Layer 4 of a small transformer language model trained on English Wikipedia (9 layers, counted from 0, width 64). Numbers have three digits each and are written without spaces.
A neuron's activation on a vector x is GELU(weights . x), where the dot is the dot product.

Input weights of the MLP neurons that the questions are about. A number n stands for (n - 500) times 0.0018.
n3: 672430452497480631513512706582741381482468481507561461477532434507554627538364470569370477472293377483550325620504547470456500456368622414539413637480617322396568359480499336437566616511658567
n26: 403679573466332605607404534534539516529462534478406403425623513359464450590642451327589685568333391610620617674628457379633532334552492564505366453479538379489504553542291514480415533468609460
n29: 524536324549377380373587478406458386454575692416450512456393507596575405417735655398520454779622684452425594369521546511397512614534471537435428541663486400409586405490447658450390518498560322
n41: 578444422504721399537595495566379485527450529607589625516501691309460561511331422667495486194555574525551444439475451578523549608352500401292444427516466528449528435579692534445523460465488640
n46: 392585549576478544425719592353502474594501508421561389571467457574616309411581468486478499629573450573593493483500507641407435544532459555333338367423557437751676800372534407554482367451528285
n50: 492614484642659784578438746401599636345547300382354641333428393154464529454873181545711444346547565579499291465514224141538846349773500465494577474537398547393417474427314763692685635355588477
n70: 636470309524469312651644277715460447579604225492436752584520817659347172703467460367538451548281337308518693549512644580664530515407498325396625847334471538582564434524588199411467639397555361
n73: 588603592570551321519448559553761580483295489467505496676548606530430537567361443424602485489393624439444496441404457422579485474429472566505526530698508510400401353509486545355494408568472505
n102: 403709471379693641424578546272660717531381562368328410450626630097487595642423703621592424468601680564552385360469590560452469500382321298342589487723450443509346460471876453360456513475443652
n105: 734510499542112869548527752506597527545200659224270394470460318497426458409245644311578462675556673526741474280455490621547205597330374542584449636445608737309475493158704515568620675462595611
n116: 527554540349552652550550529555264531524443712572292391506527470315503406533424471385548521537409565650572589627495453502483492575504506653544316278436587418574684514392526481572437443343602480
n117: 422555557201504382450795544426866459136334348634771266929022630329381347857674482155351644427805740440419634763615618685821612095584562395421155387461476469541692502455314700490408564509353431
n125: 488690354618717732313298410438574711818541299560358548455404583414426358518707266507184523351735687366714538278517390655538244672660806423570355551423793503405638465516530402597451288193445324
n129: 539495438418495408650526627549259524607462545573371636292380483307507393332541454579586612404567600332542540501478569436484404501499525565399437438594556545431523537575557780555410572420381625
n134: 524353624499541422454351518478712534386644590350565607483299573423448543291761327415572716502275641473333576655416370723368626566473501467478669358425478526394457529454654593601325527759379343
n139: 594613621636411434479542343463261543538453393449663327336407804496178347499571464514317557638574446646843857527561496722477519413701574677403311417414820315287530778686507079312743222662292289
n148: 353616404480407585511585745348614365626509360510647493483432550546386502543369633404354509600530325450618590671513213530434203640468730439606484416646788265656528524611651233474521766395291449
n151: 427445372680524687148576677517675361627509510427314441596484636645577652332566305221586575544525464446481371341263632570457564576498384193391576526438394656318969543627387648700519410748428255
n153: 413569387360765447504356435639852483551505500500435795464257691539593283600371506520484366683340584628655674531488295559344690094550691371604524306732530362508524219508461677491435463147579599
n159: 591350571322496650364533636771686702467340640375367542110607806374438490617636280400450387698434590259614580407286504400385554658268709368357308498515676377802698402483654332331569603499744573
n163: 620408391699467408475480445709579550641377704491512384464440430488540574414417464531544571404435580457536382547488302614569339577364384429496540553416570570286766513620450510320661632620409352
n164: 663531442468512352435618331421501707536513404359595416641533269719471310336542349660518374392545550610603721428673591548615186604337350671278464334372673491970594537380452578442679449556521241
n165: 389423430424533604531478484282658446365603312501497426590685731526503405707536545314684369668595557603257530420505581505413620646574329496398431615695525652286232542516566465532453396527365600
n187: 463684479436553618485497508305566447519466602462513307624598536494483536507509489463601435642370414664537514450551592433533558475506395437522537496481471452572593490424289504460575550331630444
n188: 513479498510488468735506386357527443458452546497629416394538432610588703445607400793576411464496356570487392494649283595475533379429543568490462495438503450793606518341658381480627484432406589
n195: 459379569553549679546477256432701532541465547194560688438538561373319577449422496559506416742470591459601785505420363647226482259490340406427759405401556552448763520489553566666675318629346427
n202: 581414406663433827431573936515512426582322741573685401518448387806607633471319528433317609579512369425440246309294628662454416678386530635527142551607466244383667580531699375389570458355488235
n205: 549408437531457367467404464512491465504412595577457354639395492381483474528480499542667541483312785600554745367453442462525578608616318519416511666631422485452410355509516497526442472487647692
n213: 167228346478520437171764495319635669521644502788685222582410388418521670443319430354357381419593388664500635456709314271433419560627564589591480371467745468694519426592642550650412606656519546
n217: 360583667472432385818475607292634395384606575359372474599262508263493675633330798553588649528297821662322339685529538525498529189539289556564459472639573516317355429327492791530715385397691465
n238: 679480365689528610437591682353359592618699441440239507449185410769537625364512280689398222682353449566582495486109749565491705771499626481361597295382396334273400599853501315528536600817377414
n239: 433183397320537679418578657415696751275635705537346536665383552296349369612242404464428608482368426449504464655489648618380703353463509513509460476633452423386469747486691559500406571767347683

Each question shows a token from some text and the vector x that enters the MLP there. A number n stands for (n - 500) times 0.0078.

" W": 481642743505548452441644402449378676551479599635534526356629563698683308625627582280359454253609527385592658431488513359352544421335191381727587493514310348349443616511404393649599376486563726
Which of these neurons fires most? n139

"00": 579560723478541476492627421441515533472576613651550463387667453742861422565673595422320520146407469343509583468443488398456494433323203424790659498528364286409390620486484302624522492453460685
Which three neurons fire most, strongest first? n188, n3, n202

" the": 581616669452583519470611357430485663521539627677520491428599404799741492658578539420415530253491599406596646429385483246405535325402165422722596498442350219438427514436432333588496431513605736
Which of these neurons fires most? n205

"–": 401643688491515535497657369475362540507558547666479517344719497737750387650564670330396493294633502321529538530487533346342512398370141479677602456556349314460413714464381328579596441468526748
Which three neurons fire most, strongest first? n165, n102, n26

"ots": 557644704420643485518638448481386618440617593607600563325584343787702385526661610375288483218518576338507606426466565437405459507333148475692685471499341272399425637446479433617450495487461691
Which two neurons fire most, strongest first? n164, n129

" which": 536543671496502475424654444445562674573581569562554599388456441816761485545625574357339547281510565361472579367447580316392477414396165378780661472560335215357467622449429342612520411614579659
Which three neurons fire most, strongest first? n238, n151, n202

"am": 545555625452570497426647417489437603541673703586580646309509447719731449554584714418381560198579597186497581392390494368472381515304148427674663452523440259400441640430437468572490527498470718
The most active neuron and its activation: n129, at about 1.3

"ference": 522603637424497509398540420521535579538552636570515577352602368732745394554641600346382587142544620351568598472492530380478385429397145387772654484545353224330557675534351354587484542510537690
Which three neurons fire most, strongest first? n163, n26, n151

" |": 480628674479573532459626438365469600534561546627546506408577514782711409598655639318351494207503486347478574400484694392366509347375162410735539429536398223423455686494397409638583486448547722
Which of these neurons fires most? n187

"T": 606642681515595491497579461520456626601524648636524539353581422674804350591694552366310485133429553394584582467500435427450364444383236447735563443469369134431551617481381313611603493486462671
The most active neuron and its activation: n125, at about 1.2

" Tri": 546569689384562501399706337437436615517550681740529602330532534681816319553594583396386530141408547316536531376503498466429537508298206418660608466533371326368424613482466373657550461548534748
Which of these neurons fires most? n41

" Lu": 521627616491553457405644363447435680560511629603581632480596559748634424549596591302355510150466563331511582400458589307379506351350212387704610504552282333385496596478467336745565394534580750
Which of these neurons fires most? n70

" Result": 407639752398451526402625316434418645570558549570565527345576588667647324612627646302377541213665497398575653411468545443360495408424218378675574455582360283334569681527366349691532448464625712
Which of these neurons fires most? n139

"26": 516593726563543473468595421458563620540546569625580519394649452810773385574636664343310475266528434284447579406475530383420448377404218337804620395589399280423486627480379306626538545454483651
Which of these neurons fires most? n202

"gr": 459594650411500588475572396460363509577587706567494637406564491644776374510655715315323568254501610379531672460404506368386437510332171375734532475534414249529546617459356295735518441500601675
The most active neuron and its activation: n116, at about 1.6

"ation": 464617686456549481419604428408471638590563683589530636405519514751729405513688580344336562159519539375542585436451593427343404454443167370669597436583426213366570684476345311681462496542555596
The most active neuron and its activation: n151, at about 1.5

" ": 575710715531491513420552386390472652527505603608489497489683519700695419599638554266370506256579550331531637391452459346396518325407214463761542494524278311404488664482331316654599383515609715
Which three neurons fire most, strongest first? n26, n187, n73

")": 520548768471581522440745420432474574456558624592586491341476469698743414626606571349381553179566578301544604483515565377352483381382126444655614449551411270402438710514395365631475473491509714
Which of these neurons fires most? n117

"]": 447596767490533501405766347461477601451534620571572518377567458728703365616628618337417516229618543281505556423527593368426467338349176403719673457555429254404534669473431382656479481468462677
Which three neurons fire most, strongest first? n117, n102, n46

"b": 541660726536545464477556383480474598563464650568523480443626456735716328621699570298380491214681607242483639358493454361456490429384147403732509480556336290529513625463399399592562406526464716
The most active neuron and its activation: n117, at about 0.63

" a": 576678681509560514446617449434528655492552627669525556415579360824669482634616510322479488301561579305578575345448433167429542338416159466719650503507378304390376519437400409518509437570552731
Which two neurons fire most, strongest first? n50, n73

"ims": 469623661396567545468627394417390549576632699579548559408498432712674402517698743340281578248513561356529710410415566398355416500470183350657585492555345255430571655424387329696461524437581637
Which of these neurons fires most? n29

"ty": 572646681513534476493650432516480644544602677649509550385558371747724403522706523399363523119366589269599616434497450352452405492384269426811541432456383182396502635457452363548540572460457642
Which of these neurons fires most? n163

"==": 521650584429525538489621524525502651618614678623563579342529398736722392522620544388355528194517561341643586448438455297371361400412190431693590396505524126424496715517396326546550537557473656
Which of these neurons fires most? n148

"av": 553612614446540491476656431506367632458613680536595598330601459763757405542608658370340523214562558278467600457434540385456466537313102478717634420527380273474376549476462401712474496506441678
Which three neurons fire most, strongest first? n29, n129, n102

"—": 450623696494458477467681371474458603543652624648472594353501382821698372640582639401411519298592540251515580433439528313317479385423132526657683430503374261467450617469493472563525455507472764
Which three neurons fire most, strongest first? n29, n129, n102

" pm": 465750697447522565426627399375578645560538710582544558545586492720715368533632598351332527247387433416599615396435589390347476398396188386616600500542339204471533661436348313694533430495565625
Which two neurons fire most, strongest first? n187, n46

" CA": 555500671455619494431661410504410587567557548695572708326582489685735392592618583309275490176602474357485492378529496350387507366388235454789594433595331350353456651478441353645577513492498735
Which of these neurons fires most? n41

"|": 600607638514593370413529444490631615570555649647533487472556469733745460581700502358411502039358578373527625399406491389405414366361225460789573496465369239412430632550439363614618462560512635
The most active neuron and its activation: n73, at about 1.1

"h": 611558671475541474519625455511461617489619663682473611343559423699701448542631657451383504110556602266516605428418435318435438524297175444786597480468330245478445633413460422539541461529458740
The most active neuron and its activation: n129, at about 0.71

" tour": 473534677424565574445570361482427545592620660570524669332550429786733363567593639272366543259539571440532632402470564419452453423374226371662601483562393211382488616372398281704451458504639752
Which of these neurons fires most? n153

" from": 515596674506529574448565354427468569569604619648592480342468410774665444649646581328324507266525561429480599435445575307317530341510200361689575466504360236514533633399466251650557489494609796
Which of these neurons fires most? n213

" 21": 649648711506516437403536497545567558501598696608511478394555455757808380557645515406384466047363569316520622441404433420513501446354241473774587491434258266405435630528535356530537542553513640
Which of these neurons fires most? n163

"ists": 493622700421545526430630365468399594523600582581588549364536416790681399553663683351300541269561574393495632392422600338321474448482223339686623448575402215378531679413367362627491552485568734
The most active neuron and its activation: n29, at about 0.9

",": 510568750450539470565658400493454658531659624600453535323526363798686476639571636425381537235573589357490542502426567290351480280341180413705588485519418263376455597439467418639512444486524753
The most active neuron and its activation: n217, at about 1.4

" January": 612565658498512349447527498507606590553587716621543506386528505695763426546695502332390508037428569339587637480425470470437411449349258483731618494467249247388391641506520271623578556476550637
Which of these neurons fires most? n134

" is": 517570675443490491408651513465455648557656600648549531367478374809671434573582636351408495252600647251546561363427527290412490381396155437692649472533409261364495635461415452542503433599511786
Which two neurons fire most, strongest first? n29, n213

" there": 576567699457425478433605460466517707564646656632566502446506395765808436574650532323278504156413579391515720454404474405365423443433261460737637489493297245432423570431447339638497519549536634
Which of these neurons fires most? n213

" of": 573638681488551529521609441509487629545590640623529488360578468793714490614673574368335518238558539307483485427447551267330493355373227433737609450479386206440453563388447296541535485531569802
Which of these neurons fires most? n3

"ts": 443642655463532526413584451434488585524536684565523600426504452721734405537701654336289518204435560457549649442403623392308429436512173346619596492547380244402650656440339304728524451541617620
Which of these neurons fires most? n151